Layer 2 of a small transformer language model trained on English Wikipedia (10 layers, counted from 0, width 96).
Take only the direct path to the model's output, skipping the later layers: a vector added to the residual stream pushes a token's score in proportion to its dot product with that token's output vector.

Output vectors of the tokens that the questions are about. A number n stands for n times 0.02.
"urs": -1 -4 -7 22 19 -15 -8 -25 25 -18 -25 27 10 -42 -5 -3 -22 29 -5 -3 6 28 8 13 25 -29 -11 -72 -25 -17 15 50 19 -14 23 -12 -20 -21 -6 -24 -8 -10 -38 33 22 18 4 16 18 -12 -5 -15 -30 -8 -26 31 23 3 6 18 -23 9 28 7 17 17 -23 18 29 13 13 -15 33 8 26 6 -1 6 1 3 21 -36 28 -33 48 19 -26 -6 -16 -5 -8 1 -8 -20 -38 10
"aker": -18 22 -16 -15 -1 10 -3 44 7 6 -11 67 -8 48 26 -13 -50 11 3 -16 -2 9 31 93 -32 -23 -6 -46 -3 3 14 -19 12 -2 5 -7 20 -13 -2 5 21 26 -21 -23 -13 12 54 -5 -10 -69 -16 -12 -44 -13 -4 6 -5 2 71 -8 14 5 27 -37 8 -20 6 6 26 27 -40 -27 -10 1 2 17 19 19 1 14 -16 7 30 29 35 19 -28 23 18 -4 20 16 11 20 -18 14
".": 5 6 -28 -15 28 21 -9 6 2 17 17 -41 -19 -15 36 44 13 -2 -13 -3 -34 -1 -67 -19 63 26 -5 -4 10 45 -8 6 25 -27 -22 3 -27 8 35 -12 11 -14 -34 0 19 -2 -23 -26 -39 -6 20 1 22 -27 -28 -7 -20 28 -4 -10 -8 5 -14 31 17 -33 4 -2 -27 -24 1 3 30 -23 23 -10 -7 -23 -17 15 15 -5 -4 24 15 -25 -3 7 5 -9 -13 17 -35 -17 -13 -14
"iety": 31 34 -9 61 -38 46 26 22 28 -42 -15 53 29 15 -20 -10 -53 -22 0 -22 43 53 -26 -33 19 -29 0 -22 -83 55 23 1 -33 -14 -6 -22 36 -14 -10 -1 -13 -38 -51 -31 -28 29 20 1 -3 17 -8 -12 -23 6 14 -3 22 18 65 8 11 -53 43 -16 -8 -2 0 35 24 -11 17 -36 -18 40 3 34 22 59 -7 26 31 8 -32 -50 60 -6 -2 1 -6 -45 12 -40 2 36 -13 41
"gers": 30 6 38 -8 29 37 -26 -7 -32 -43 7 34 38 37 -12 -4 -2 63 -44 22 30 1 11 30 14 -42 17 -30 19 -31 -2 5 27 -16 54 -41 32 -5 -12 33 -34 21 30 47 -33 41 7 7 -37 26 0 -40 -1 21 24 -16 43 7 14 -4 -3 43 -1 -54 10 38 4 60 44 1 -47 -23 0 26 -43 4 13 11 16 -14 -16 15 -49 -10 57 17 22 23 -11 -8 9 -24 -20 -4 -6 6
"n": 6 -20 -35 -26 -12 3 13 -5 -8 6 9 19 13 10 -46 34 5 -7 -47 -1 25 -10 23 -3 -13 6 -12 45 25 18 6 -25 57 -12 2 -22 -7 2 -3 31 17 1 18 -16 -18 -21 -9 16 30 30 -9 -20 7 -24 11 3 13 26 -19 -12 12 -11 -40 12 19 -2 27 -22 25 1 22 -1 -22 -37 1 11 7 29 -2 5 -24 -10 -13 -21 -26 46 -26 33 2 -30 -3 8 -5 -28 10 6
";": 6 -31 -26 -16 6 -26 -16 26 -9 5 -2 -5 -28 14 35 5 3 5 5 -36 8 -2 -20 -18 18 19 -1 23 -7 16 -12 7 30 -25 17 -1 22 32 3 -6 13 -10 -23 13 15 13 8 -9 -23 5 14 -8 -3 -21 -3 -2 1 17 -5 -36 -12 14 25 18 -17 -36 -1 -4 -22 9 -4 1 5 -29 27 11 -30 -29 3 33 43 -19 -35 -4 1 -21 5 17 21 -1 0 20 -6 2 -11 -13
" cases": 25 20 36 2 8 30 2 15 7 -4 -27 61 43 1 -29 3 -35 74 -20 -11 40 21 -19 45 31 -25 -26 -7 -15 -40 37 -18 1 -14 32 5 33 -24 -1 18 11 -2 -22 -6 2 14 16 -2 -1 24 -14 15 14 18 5 -8 4 32 -2 -11 16 4 -1 -23 -5 25 -19 43 26 -21 -22 -10 2 1 -34 6 1 -13 21 0 29 27 -19 -39 6 -18 -1 3 -12 3 7 -3 5 28 -34 41
"ifornia": 10 37 22 33 -39 22 25 -4 10 -2 -41 20 -4 18 26 -19 -6 49 -55 -42 17 28 -14 10 -2 -26 -10 -13 -8 -55 -8 1 -17 24 8 -25 20 -46 13 25 -40 -24 -11 -1 -21 18 37 55 21 -31 -39 -65 0 21 28 -6 30 -43 33 1 53 -61 0 -1 -21 -12 3 26 -3 25 -39 -46 -1 22 -31 22 30 40 17 -16 23 42 12 -9 24 26 -14 4 -24 -53 -1 22 -8 36 -6 34
" is": -4 -8 -13 -3 13 17 26 8 -1 7 16 26 5 -23 30 2 -14 20 -2 -4 -12 0 -12 -14 18 -12 -27 -3 4 -12 8 -28 0 11 -11 -18 -33 9 3 -14 17 -24 22 -33 6 -15 -11 -9 8 2 -8 11 15 16 -4 -9 -26 -28 18 1 -15 8 7 7 4 32 26 -3 5 -5 -14 7 -9 21 21 5 -13 15 3 5 24 -3 35 -27 15 -11 33 -10 -37 -28 10 0 22 -2 22 -15
"ansas": 32 32 66 11 -56 -31 -8 34 12 -32 -49 30 23 -8 16 -15 -3 29 -34 9 20 6 18 2 -45 -71 15 -38 -9 -66 33 -39 -4 53 31 -33 22 -25 2 19 14 -13 -6 -29 -8 20 43 32 -27 -9 -28 -53 8 -32 2 8 38 -5 37 -17 24 -41 13 1 -34 53 -80 -4 -4 -3 -33 -47 64 -7 -43 45 56 23 3 -14 -10 26 -3 24 36 -6 10 40 -22 -41 11 36 -2 3 -62 35
"g": -2 4 4 -23 -7 31 -23 -18 -26 -12 -10 -2 -2 -9 10 38 -6 9 -16 -23 3 -11 14 15 30 -42 -17 -3 7 8 -13 2 41 -13 33 -26 -5 12 0 25 -53 18 36 -16 -9 -10 7 -13 -13 36 -9 -15 6 -25 28 2 18 -4 -9 11 0 26 -2 1 17 -28 22 -3 45 -14 -23 -5 -6 -35 -10 -2 14 30 -3 10 -24 8 -16 -12 10 21 -9 -17 10 6 2 6 -12 -59 -8 -17
" they": 5 -7 -11 -10 -13 -3 21 1 35 18 14 16 6 8 -9 2 -33 11 -1 -5 -9 10 -21 -3 12 -17 -8 -1 -59 26 17 -18 30 -25 38 -47 15 -26 -12 -5 -9 -2 -42 13 -12 5 1 -22 10 14 -26 -1 30 -20 -6 -5 -3 17 9 4 -9 -36 11 -1 -7 19 -27 4 -12 -3 -23 -2 -21 -20 -1 -3 -12 14 31 25 33 30 22 15 -4 9 38 21 -30 -36 0 47 20 -10 -3 23
"ailed": -8 -10 -3 43 15 29 -2 -19 0 20 -26 56 -2 -2 -45 -38 -30 14 21 -11 9 17 18 -4 9 -33 6 -29 13 -40 32 -4 1 -22 12 37 12 -15 -22 -11 8 -18 -15 12 1 -19 4 43 -2 -18 -46 -6 -24 -19 -39 4 11 -47 31 19 -8 -34 -10 8 -3 -26 -16 16 36 48 -64 -41 28 9 14 13 25 35 4 -6 -12 13 -22 -29 13 49 40 10 4 -20 34 15 14 26 -22 14
"urday": 6 10 33 8 -30 7 -27 26 3 -48 -23 9 -9 24 4 -20 16 34 -60 -45 33 21 -10 20 -23 -46 11 -10 -45 -14 34 -15 -34 -18 -16 8 49 -64 -38 33 -20 -49 -15 32 0 -3 4 2 -18 -49 -46 -54 -4 23 32 -7 24 -16 38 14 3 -26 32 -43 -11 49 -19 16 20 -23 -4 -43 -23 42 -34 -7 25 29 19 16 36 3 10 -42 21 0 20 19 -43 -13 -8 -6 -44 78 8 37
" place": 23 23 26 47 10 29 9 39 20 -30 -8 33 30 0 26 35 6 2 -56 -47 14 -3 11 -30 -15 -8 17 17 6 -37 27 -11 -7 8 -28 18 -7 -21 -3 2 -1 13 -20 18 14 14 22 -6 -19 6 7 -19 -3 -3 35 7 -11 23 18 21 -21 0 -12 -11 -26 27 -22 6 1 -2 20 -5 0 11 -43 44 -2 -9 31 32 6 5 24 27 -1 15 -35 -5 -43 4 26 -1 -47 28 -1 -11
"\")": 18 -31 11 16 4 37 -19 12 23 -8 -32 59 -31 61 -2 6 -36 44 -16 -29 24 19 4 -6 45 -21 -5 -25 -9 -74 -32 13 -11 -25 3 33 56 -31 -43 -3 -23 -17 13 22 5 21 19 -5 41 -32 -12 -8 -18 -6 59 38 -9 -20 26 26 7 -62 36 -24 -12 46 -10 9 -10 -18 -7 -29 22 16 -4 19 15 -21 16 -28 -20 -27 -12 -34 34 -21 11 55 -52 -68 9 -3 10 7 -39 -20

Output weights of attention head 2. The head adds the sum of these rows, row i times number i of z. A number n stands for n times 0.0017.
o0: 6 74 6 -6 18 -34 21 23 16 33 -22 -33 -19 18 -62 -4 1 -6 13 -20 -23 -11 -47 -16 -48 2 -8 -12 21 10 16 31 24 -6 46 -17 80 25 11 9 -10 -21 -24 2 11 -4 29 33 10 6 -1 7 20 36 13 -20 -35 -6 -26 -19 23 -33 -31 3 2 -21 -23 -27 -25 21 17 -25 3 -14 -40 -26 -23 -49 -7 -49 11 31 -41 35 0 35 -26 16 4 -1 -20 -13 -16 6 -30 37
o1: 1 -52 -31 65 28 -48 17 9 -24 -11 -12 0 15 23 -4 14 -13 27 -14 14 20 1 1 -31 42 -5 19 21 15 -13 24 -18 -2 -43 -31 16 -2 31 -18 -36 1 15 57 -4 16 -9 -6 8 -2 13 -12 33 6 -11 41 25 -6 20 -29 2 -6 8 37 8 -32 52 -42 10 22 12 -5 15 16 5 -5 -25 8 -38 -12 20 0 36 24 -2 3 21 -24 57 -27 -16 7 -23 -18 -25 -14 10
o2: 20 -36 -25 -19 46 -49 5 -6 3 10 -13 32 -32 -23 -8 -2 39 12 -2 28 24 -21 -4 -59 -25 -8 -23 12 -35 -38 20 3 -34 0 51 -36 -18 10 -7 6 -12 -21 -1 39 20 19 -16 3 -35 26 35 61 -43 26 -12 -11 -13 -14 6 14 12 -25 1 11 -69 16 -25 3 28 -31 -20 10 -10 15 50 -10 -31 -29 10 -13 2 -3 24 -31 21 -4 42 40 11 -10 -5 -16 34 14 -39 -1
o3: 9 4 -11 -11 17 9 20 50 -53 -22 26 43 2 0 33 -29 40 -29 2 2 4 5 -78 -18 13 10 25 20 38 -22 13 -10 -15 47 -17 8 16 -14 -12 20 12 -42 54 1 -35 29 45 -20 16 -1 54 13 29 22 9 2 -64 -5 18 -16 -39 44 8 -30 -23 4 -15 -18 -8 -11 24 42 31 -26 1 -3 12 -10 15 -46 13 -49 18 20 -12 -19 -9 20 -31 24 16 -10 -2 19 -18 -4
o4: 21 -15 -27 44 -30 -23 -15 -3 14 12 -15 18 -3 -10 -3 -26 26 31 -2 -31 -50 -30 -31 -21 19 -31 -15 20 -6 30 23 -18 -18 -26 -45 32 -11 -41 -3 15 -10 -2 -31 -7 -5 -40 -38 -28 14 -19 -50 11 16 -24 7 -39 -9 -34 -20 20 14 24 -9 -31 10 -9 5 9 -2 -9 22 33 30 -15 19 6 -6 -4 -50 31 27 1 -14 1 -1 16 33 -5 -6 27 -10 4 8 20 -11 47
o5: 15 -25 14 16 -16 19 -3 36 24 -17 -9 29 42 -26 0 -14 27 31 -33 -30 25 16 -14 3 -26 17 -29 32 -13 5 14 11 -26 9 -14 -26 -33 1 -32 -49 28 -13 27 -4 -17 -46 37 -31 -7 -18 20 -5 -44 34 -43 -51 -2 -3 -2 23 -16 0 22 -1 -22 -7 -6 51 13 11 -3 25 -17 38 22 -5 -17 -36 -26 -12 11 2 10 39 15 32 29 10 18 4 9 -35 27 5 38 -43
o6: -34 0 -38 -4 -14 13 -7 24 25 -41 29 22 -22 46 -7 9 20 23 21 -57 13 -41 9 25 2 30 -20 38 20 3 5 -21 -1 -35 33 16 6 -35 -20 -19 20 42 12 0 -14 -43 -9 14 -15 -17 -6 20 -18 -37 4 4 -43 26 4 1 -14 5 58 4 20 -9 7 -2 20 -1 43 25 13 12 37 -19 1 62 18 -1 18 -30 -28 20 19 -40 -39 -13 -27 3 -5 30 -23 -22 -58 -38
o7: -18 -38 -6 -53 18 30 -22 -22 4 21 -18 32 -43 -13 7 6 -15 14 -20 -36 23 -37 27 5 8 8 17 7 -3 -29 2 5 18 -16 64 -17 -11 4 -5 11 -15 10 31 23 18 -23 18 12 19 -18 21 -27 -5 78 18 22 -11 -12 35 -54 -62 32 4 6 -13 -5 -4 -34 -17 16 -27 17 -17 -17 -11 33 11 22 6 -25 27 14 -7 7 20 -10 54 39 -51 -26 36 -3 25 29 -7 6
o8: 18 2 10 4 13 -3 -27 -28 46 39 8 -30 33 -26 1 16 -2 -39 38 -10 -19 -35 -40 -17 7 18 -32 24 -15 20 26 -9 32 4 42 -14 -29 16 43 -7 21 -11 66 14 -23 6 20 -76 -13 -14 -6 14 46 3 2 6 -19 39 3 2 15 -1 38 26 -28 35 19 62 -4 -30 -4 65 70 12 3 18 -5 -21 -19 -18 -4 40 -13 21 -3 -33 51 16 6 -9 10 -10 75 -41 -13 -8
o9: 41 19 -14 -52 24 -1 -43 -33 49 -25 -15 -3 27 22 23 27 -17 -20 7 17 -23 2 -2 -51 3 37 7 18 6 -2 6 -33 -18 29 -10 -46 -3 -8 -9 -48 28 1 -3 10 -15 1 -24 -49 -42 20 -33 -10 -8 3 -40 10 -9 8 -45 5 -1 35 53 15 15 11 23 38 -18 -12 34 48 30 -18 4 6 -26 -49 33 22 18 12 16 -56 -59 33 1 22 32 -9 25 -3 -23 -26 -6 -20
o10: -14 68 49 63 29 -9 -6 15 14 -27 -5 32 12 -11 -9 26 22 -2 -51 -18 -21 27 -26 18 34 -20 13 27 21 -27 3 -4 22 -20 28 -10 -6 -4 12 15 27 -31 -39 38 -25 -47 24 35 8 24 3 -4 -5 -16 10 -39 34 -4 -30 9 -2 13 -49 -1 -8 -31 -4 -4 -42 13 -8 35 -17 -22 -41 21 -14 19 -31 -16 -22 -25 1 -22 14 -28 -51 38 -9 -12 54 30 50 16 -20 -22
o11: -10 -14 29 -4 10 32 38 18 27 36 -16 -24 0 -10 1 -57 20 24 -14 -2 -64 51 -20 -9 -32 8 19 -11 55 4 -8 -13 -47 21 -23 16 8 -8 -12 -52 -69 20 14 9 4 23 25 16 -23 -5 -59 55 -11 -3 13 29 14 -3 8 -28 -8 9 -10 27 53 20 45 17 -16 -23 -5 -2 32 -10 26 40 -38 21 6 27 -3 -23 -7 -7 19 -17 -4 20 -15 12 29 0 30 27 -37 14
o12: -13 -2 7 -18 34 9 -2 -8 39 11 -18 17 36 -13 -10 13 40 10 -32 20 11 -4 12 22 -20 0 -7 -20 -5 49 45 12 32 -17 -2 -25 -1 -14 0 8 12 13 17 -24 -36 -19 4 -15 -6 9 -49 12 29 16 -37 19 -37 10 18 -20 20 37 -13 -17 16 11 -34 -25 28 12 -13 -30 -21 -2 1 -52 -19 40 -7 -3 -18 -11 -38 -24 -10 53 -7 -4 7 17 -16 23 2 -8 -8 27
o13: 17 -26 21 6 -21 53 36 -9 30 11 -5 1 -33 -11 -30 7 43 11 0 -1 -8 -31 -2 14 17 12 -23 -37 17 19 2 11 52 -22 -22 -27 1 -59 24 23 6 -38 9 15 -8 -16 -3 -12 -34 -23 -24 46 44 44 3 2 11 -2 -3 -28 -43 -25 -30 -58 -42 -24 9 -25 12 -21 -26 -18 -6 15 40 58 16 55 38 -66 5 1 39 10 4 17 -32 2 1 -42 -60 0 -7 -30 39 -47
o14: -26 69 30 7 -18 -11 16 0 -29 -9 12 15 26 -16 14 -16 35 9 -3 31 10 19 4 -34 2 -6 35 -57 56 -53 4 -47 20 -44 25 -7 -8 25 28 14 -8 38 15 -17 -21 7 -3 -30 18 49 -35 -14 41 -46 -11 11 40 24 -2 25 -29 -5 11 21 -2 -4 10 15 25 29 -47 6 7 -17 9 -34 27 18 -5 -26 -1 -9 22 11 11 -8 40 -32 9 -34 17 -11 1 -8 -3 11
o15: -35 -27 5 -52 -36 -38 -12 19 8 26 -27 38 -31 -28 25 -31 -8 -12 25 -2 -17 4 -20 7 -17 -3 -32 2 23 3 34 61 38 -20 4 -13 10 20 0 25 0 8 -42 -31 36 -9 4 -11 -44 23 33 -16 27 -30 -34 -8 16 3 -21 -23 3 43 8 -21 -32 -6 -34 -25 -35 -3 -4 -4 21 27 18 7 -21 -30 27 -28 11 -30 42 15 57 59 32 -16 -11 13 33 13 34 17 -28 33
o16: -42 -8 0 -32 15 -28 -33 -13 7 51 10 -59 7 0 -18 16 26 28 -10 7 -33 -9 42 23 33 14 -20 0 -7 18 -23 10 24 -47 -40 15 20 -50 -41 -10 -4 -24 53 0 14 -10 26 -32 7 -19 34 -21 -37 12 31 -18 -46 27 -49 8 11 4 -43 5 12 7 -55 -41 -28 10 -4 25 22 -33 7 -32 -3 -25 71 -12 -21 -13 3 7 28 -8 33 2 16 64 21 12 6 -9 15 -9
o17: -14 3 -18 15 6 7 19 12 38 13 -26 15 -13 -13 -15 34 0 -19 -22 -4 35 -7 -11 -38 -34 34 10 29 30 12 9 -12 9 2 -14 18 14 9 49 -6 39 -43 37 -50 -30 49 -26 34 -11 -22 54 -30 -22 -12 -38 11 -21 32 -7 29 -21 -5 24 5 2 -8 31 2 18 -45 39 28 -6 -24 -39 3 23 30 26 45 9 1 4 -43 -16 23 6 -45 16 8 24 0 34 -39 33 4
o18: -29 -37 21 8 -33 49 24 -4 -2 -2 9 -28 -43 -19 11 38 -15 4 -65 -9 -8 -27 -65 6 6 1 -13 27 -10 -4 -27 22 -2 3 2 -1 13 9 -7 22 29 16 -6 31 4 4 -4 -2 9 3 -29 9 -4 2 -12 -17 -11 23 10 -10 47 14 22 -34 29 -14 11 7 -21 29 19 72 -12 24 -13 0 18 -13 -15 -7 39 -43 11 26 24 -21 -4 -31 5 -42 16 17 -49 20 13 -20
o19: 9 26 2 -8 25 29 -16 36 6 -4 -35 2 -65 -16 5 3 -10 30 -6 21 -5 35 21 14 24 -18 -23 -1 -27 5 -22 26 28 36 23 -24 7 7 91 21 46 75 39 -24 -29 89 -30 -22 -8 10 3 11 -25 26 -26 30 -32 39 7 12 -16 10 12 28 -5 -33 6 -42 38 -25 -30 -24 -18 -5 -3 6 -43 -24 -19 -14 -36 -2 -36 -34 -9 6 -8 -3 41 16 -54 21 25 -25 -11 -6
o20: 25 -9 -49 27 -63 27 13 -2 -19 -30 -1 -27 4 -23 -49 -30 -39 7 -47 -7 6 84 -33 6 -30 -16 6 -13 14 19 8 -50 28 1 50 14 -25 -11 0 4 -14 -23 -17 -16 -13 31 14 -20 -11 -11 0 32 -34 13 -31 -11 1 14 1 0 -39 -26 18 -34 38 0 -47 16 8 5 -55 -43 -48 8 -18 0 -16 -45 31 -7 -58 -21 -39 21 9 14 40 9 -12 30 50 1 -3 -16 17 -13
o21: -22 -14 22 19 -23 -14 41 29 26 -22 -16 -61 1 -23 -14 -5 37 -8 14 1 12 15 15 4 -7 16 -3 24 32 8 25 9 11 27 38 -55 6 12 30 11 -2 -18 -10 18 -38 -35 26 -28 -9 -46 -14 -3 -6 2 2 -37 37 1 43 51 62 10 24 37 15 -21 36 -19 15 17 20 1 -8 -2 18 14 48 73 -7 7 -12 -6 34 -6 -8 -16 -30 19 -36 59 30 14 -65 -12 28 4
o22: -19 -17 -17 8 33 -1 10 23 -12 -21 32 -12 24 11 -32 -5 12 -33 -20 -30 -16 -18 52 -30 2 9 -8 -8 27 -15 -11 39 -16 -7 -2 10 10 -9 13 -26 -35 0 -1 -2 -52 -24 26 -13 -31 -17 10 21 21 -21 -4 -32 6 -8 -15 23 16 36 27 -3 9 -15 24 0 -34 -5 -31 4 -29 30 13 34 42 -43 1 -25 -24 49 -32 -12 49 6 7 5 -9 -39 -9 0 -16 8 11 -36
o23: 49 -18 5 32 28 21 12 -15 -27 3 17 -5 -37 39 47 -39 20 -7 -22 32 -14 -42 4 81 11 20 -48 2 39 5 30 -16 -23 -50 2 -15 -19 11 -32 -34 19 -43 25 30 12 22 10 8 14 14 25 32 40 18 -1 36 5 -4 -46 48 -5 8 9 -22 2 -11 -1 -12 -8 -7 14 15 18 30 -35 -25 28 9 -77 47 -25 -19 -24 -10 16 -44 13 -34 0 25 -4 -8 29 -6 -31 10
o24: 3 -8 9 13 19 45 17 5 45 40 3 6 -12 41 -49 -28 -31 18 30 17 23 -6 24 -10 21 -36 -18 -10 29 1 16 -17 17 32 -21 -14 9 -8 14 -44 -45 -21 -51 8 22 18 28 -48 -4 -3 11 14 -14 -8 -5 29 33 6 -32 25 39 -2 -15 20 -36 15 15 3 -36 7 -24 45 -8 -14 -3 -65 -18 -1 51 -33 14 -39 -17 36 -15 14 -6 2 -44 -27 1 -1 -8 -13 -19 11
o25: -19 -2 -28 -27 36 6 2 -7 -14 -19 9 -32 -32 -9 17 28 -28 -1 10 13 -48 7 -60 18 4 18 5 0 7 32 -12 -6 -11 -8 10 -11 -1 44 20 20 -16 -11 35 -21 8 4 15 -22 -35 -26 -27 15 -62 1 -15 7 18 -37 2 21 6 14 -9 8 19 -15 -50 -12 1 -4 34 5 -25 -2 -15 -30 37 38 -16 18 -1 -26 28 -35 2 -28 14 33 -67 -16 -4 21 25 -14 7 -18
o26: 2 16 4 6 22 -31 9 34 5 -2 35 -10 17 29 28 -25 63 -41 -27 -9 -25 -18 -1 11 -27 64 -46 51 45 3 -29 51 12 -2 -26 20 -26 -18 -1 10 22 2 -60 0 -3 17 -26 -12 -30 -46 22 -31 -96 -20 -42 59 -26 -46 -36 11 1 -20 23 -3 0 -41 11 9 29 -21 -35 43 -9 -3 -54 -53 47 41 -8 2 -46 26 37 22 -2 21 21 -12 -6 -17 -3 -20 -1 -8 0 8
o27: -13 2 -23 -3 35 24 12 -19 -16 13 3 9 44 5 40 32 -12 0 -17 -18 56 56 -48 0 9 12 -9 5 -34 23 13 31 -47 2 -43 49 -11 26 -30 28 -41 -32 -21 27 59 12 -35 -8 -55 2 -3 33 14 9 2 -69 -17 -23 -10 31 -18 -32 27 -12 10 5 -42 -13 16 26 -18 32 28 -14 -13 3 -1 45 -21 -14 -13 6 -20 56 -27 -18 -18 9 38 1 2 -8 -37 -2 -6 7
o28: -16 13 -23 5 29 2 8 30 23 -56 -10 7 -29 -33 -27 5 -4 3 -2 2 39 -8 6 35 27 -38 -15 -39 1 -8 -17 49 20 9 4 18 -8 9 -2 -48 0 -47 25 -13 27 7 -27 -11 75 -33 -34 -27 7 -17 -9 30 -31 7 -22 -9 19 -56 -10 -43 7 -3 -1 4 -27 26 4 -6 -10 -36 9 9 -9 0 -36 3 -21 -6 21 -1 37 -3 -8 -23 13 -4 64 16 15 -9 15 29
o29: 23 -3 2 5 -42 -15 -13 -33 -14 -22 -25 -37 23 9 -24 -3 -37 14 -2 11 -2 -41 27 15 25 0 -29 -17 24 6 11 -31 3 25 47 39 19 -24 54 -19 18 -15 -25 -35 37 -4 48 24 -28 8 39 45 17 37 -9 17 17 -36 -31 -49 13 -10 -6 40 3 -24 -57 -22 17 0 39 -37 -4 29 37 25 36 46 9 -6 -57 24 -14 13 26 7 13 -19 -26 -19 34 -10 -22 47 -18 4
o30: 1 -13 28 34 5 9 -8 17 -6 1 -43 14 1 83 23 26 -10 52 -11 -19 -48 69 -10 -5 1 43 -50 8 8 -37 -44 6 50 33 -3 -13 -19 15 -48 15 4 8 -5 8 3 0 -25 -14 8 -17 -31 -52 -44 10 -23 -3 23 -35 12 -9 -14 -54 5 -23 -24 28 -14 34 -39 -69 -73 -43 35 4 26 -14 9 12 -8 -26 -2 22 -28 -8 13 -8 -23 19 -21 -9 46 37 -5 18 -11 10
o31: -45 0 22 -15 6 -2 -13 -30 -5 -9 -18 -7 17 -40 -50 23 -12 38 10 19 14 -11 -11 56 48 40 -22 -2 -3 -40 -6 -5 6 9 26 -5 37 43 -18 -22 -45 -13 29 -19 21 -4 -43 13 -13 -8 -23 3 5 -10 -12 35 -2 -21 6 -8 -29 3 11 -22 -4 -41 -31 -10 -16 -18 10 10 12 14 -1 -10 0 5 -9 -16 17 8 -32 27 11 -23 -31 6 -10 -15 -5 -18 24 8 17 -9

Each question shows a token from some text and the vector z that the head gathered there. A number n stands for n times 0.034.

" than": -8 19 7 -5 12 7 17 -16 2 10 -5 0 25 -7 19 18 -13 -33 -2 10 -2 2 6 -10 -15 9 -3 -17 6 -15 -19 11
Pushed up most: "urs"

" R": -12 -12 -4 -5 7 -2 5 -2 12 2 11 -15 1 10 -7 -2 -6 5 16 26 -17 17 3 2 -12 9 -26 -11 1 -9 -9 6
Pushed down most: "ailed"

";": 27 -8 -20 13 11 12 -8 -14 -25 -5 31 -35 -2 20 -10 21 27 -14 16 -5 6 -30 1 0 7 -40 6 32 2 -21 -4 4
Pushed up most: " place"

"\n": -27 9 8 21 11 6 -12 29 -10 -31 3 -2 -17 1 18 39 5 -26 -17 -22 9 -27 7 34 -25 -6 -23 18 2 10 4 8
Pushed up most: "\")"

"sq": 6 4 -3 -6 14 -2 5 7 -4 13 18 -6 8 -12 2 17 6 0 5 2 12 -23 -1 -6 -10 -5 -18 -5 -2 -11 5 -3
Pushed up most: " cases"

" out": -14 13 -19 -15 20 7 11 -13 -5 15 4 6 25 -10 6 -13 11 12 1 -2 21 7 13 18 -3 -2 11 -22 1 -2 -9 9
Pushed up most: "n"

"eal": -40 8 -6 -27 -2 14 14 12 16 21 9 8 -1 -29 30 5 -4 -6 5 -3 20 -1 7 -11 5 20 -9 -13 -20 -35 27 -12
Pushed up most: "gers"

",": -12 1 -2 6 12 -8 3 13 3 14 13 -2 -1 -7 9 11 -1 -5 10 1 -10 -6 -3 7 -2 4 -18 -13 3 -4 6 9
Pushed down most: "iety"

"-": -14 -16 5 -9 -5 28 14 23 8 18 17 2 2 -3 -13 35 24 24 -16 10 -5 -10 -15 21 -16 -7 40 -17 -18 20 16 20
Which two tokens does it push up most, strongest first? ";", "aker"

" was": -9 -2 -4 -28 27 -6 -7 1 -1 -12 7 7 15 3 5 -2 -2 5 -9 5 4 -5 -8 14 -6 7 -20 -13 9 -3 -12 5
Pushed up most: "ailed"

"em": -22 2 -39 -25 39 5 36 -5 -29 -20 3 -21 -1 39 -15 6 -17 -26 56 -36 -42 26 4 4 -30 16 30 10 -8 -20 15 5
Pushed up most: "urday"

" population": -21 -11 -10 -16 10 -11 6 19 5 -10 19 12 20 5 4 -10 4 13 -9 -2 5 8 -8 17 -11 27 -14 -13 12 -17 -13 13
Which three tokens does it push up most, strongest first? "g", "n", " is"

" his": -46 11 -7 -6 13 12 3 -3 25 -6 17 -7 2 0 6 -4 -4 -3 12 4 -9 -28 -5 22 8 23 -8 13 12 -17 -3 -2
Pushed up most: " is"

" of": -13 -11 0 -18 14 -13 16 7 9 7 14 5 11 6 2 0 0 28 -3 -3 -5 3 -2 12 -3 0 -4 -11 -3 -14 -14 -9
Which two tokens does it push up most, strongest first? "n", "g"

"ol": -40 -7 -71 -33 52 -9 26 -35 -35 4 -17 35 21 32 48 -21 -12 -29 65 8 -42 16 31 21 -20 -20 -5 12 6 -47 -21 21
Pushed up most: "g"

"u": 1 -21 -61 -30 16 -2 53 1 -17 -5 -24 3 5 32 -20 22 -10 -47 30 34 -52 6 17 -9 -51 -16 19 -38 -17 -35 40 10
Pushed up most: "aker"

" 9": 17 -19 18 18 -18 -24 16 5 4 40 19 -14 6 17 3 20 -4 1 3 0 -10 -37 -9 -16 -18 -5 -30 -17 6 -23 5 5
Pushed up most: ";"

" more": -8 13 4 -1 9 1 20 -17 2 9 5 -3 20 -2 19 18 -7 -21 2 4 -7 1 -2 -4 -13 19 -6 -10 12 -17 -8 8
Pushed down most: "ifornia"

"ed": -28 3 -20 2 14 7 28 0 24 12 -4 -6 18 21 17 -16 -5 8 35 35 -29 1 10 6 -7 4 26 1 -9 -38 -16 13
Which two tokens does it push up most, strongest first? ".", "g"

"09": 26 -17 -1 40 -13 -46 -41 28 -9 -3 27 -10 25 7 16 4 -29 15 -3 37 -14 38 -14 -3 15 10 -77 -32 -1 35 22 21
Pushed up most: "ansas"

"06": -38 3 18 48 -7 -1 -22 60 -5 -41 -1 -27 -6 1 31 71 -10 -13 -29 16 14 -50 4 62 -47 -17 -31 21 8 4 2 20
Pushed up most: "gers"

" —": 20 3 -5 4 5 3 12 -6 -25 -6 5 -4 -5 6 -6 17 6 -16 12 -26 0 3 1 -4 9 -20 -23 14 -2 16 -2 9
Pushed up most: "urday"

"In": 6 8 -12 -18 21 1 -7 1 -11 -24 8 7 -3 6 12 -1 5 -7 -15 -19 3 -1 5 18 -7 5 -10 8 4 -3 0 6
Pushed up most: "ailed"

" 41": -21 20 -7 -7 32 -5 13 2 38 29 21 -4 0 1 7 7 -15 -5 2 -11 -26 -32 -4 12 -14 0 6 -3 3 -7 3 -5
Which three tokens does it push up most, strongest first? ".", " is", ";"

"S": 1 1 -20 -8 16 -1 5 5 -27 -35 21 11 -12 21 5 -13 -4 -19 -9 -43 -8 21 7 12 -14 25 11 25 16 2 10 0
Pushed down most: ";"

" UEFA": -4 0 8 -38 -1 5 -2 -35 19 19 9 6 11 1 -11 -14 -7 9 -15 29 20 -9 16 6 -25 -5 -23 -19 28 2 -7 17
Pushed up most: "iety"

".": -28 6 7 17 8 8 1 13 2 -18 8 -17 -15 -5 14 27 2 -21 0 -9 -9 -27 8 27 -15 -4 -10 17 7 1 -4 8
Pushed up most: "\")"

"ot": -17 -16 -39 -3 25 10 10 -13 -2 -11 43 13 -28 5 24 29 -25 16 -14 4 13 -8 30 -6 -13 -16 10 -14 5 -16 20 15
Pushed down most: " they"

" a": -19 -4 -4 -19 15 -1 -5 2 1 9 12 13 2 5 4 -5 2 3 3 -4 -5 -15 -15 2 4 2 -25 -9 16 -19 -18 9
Pushed up most: "urs"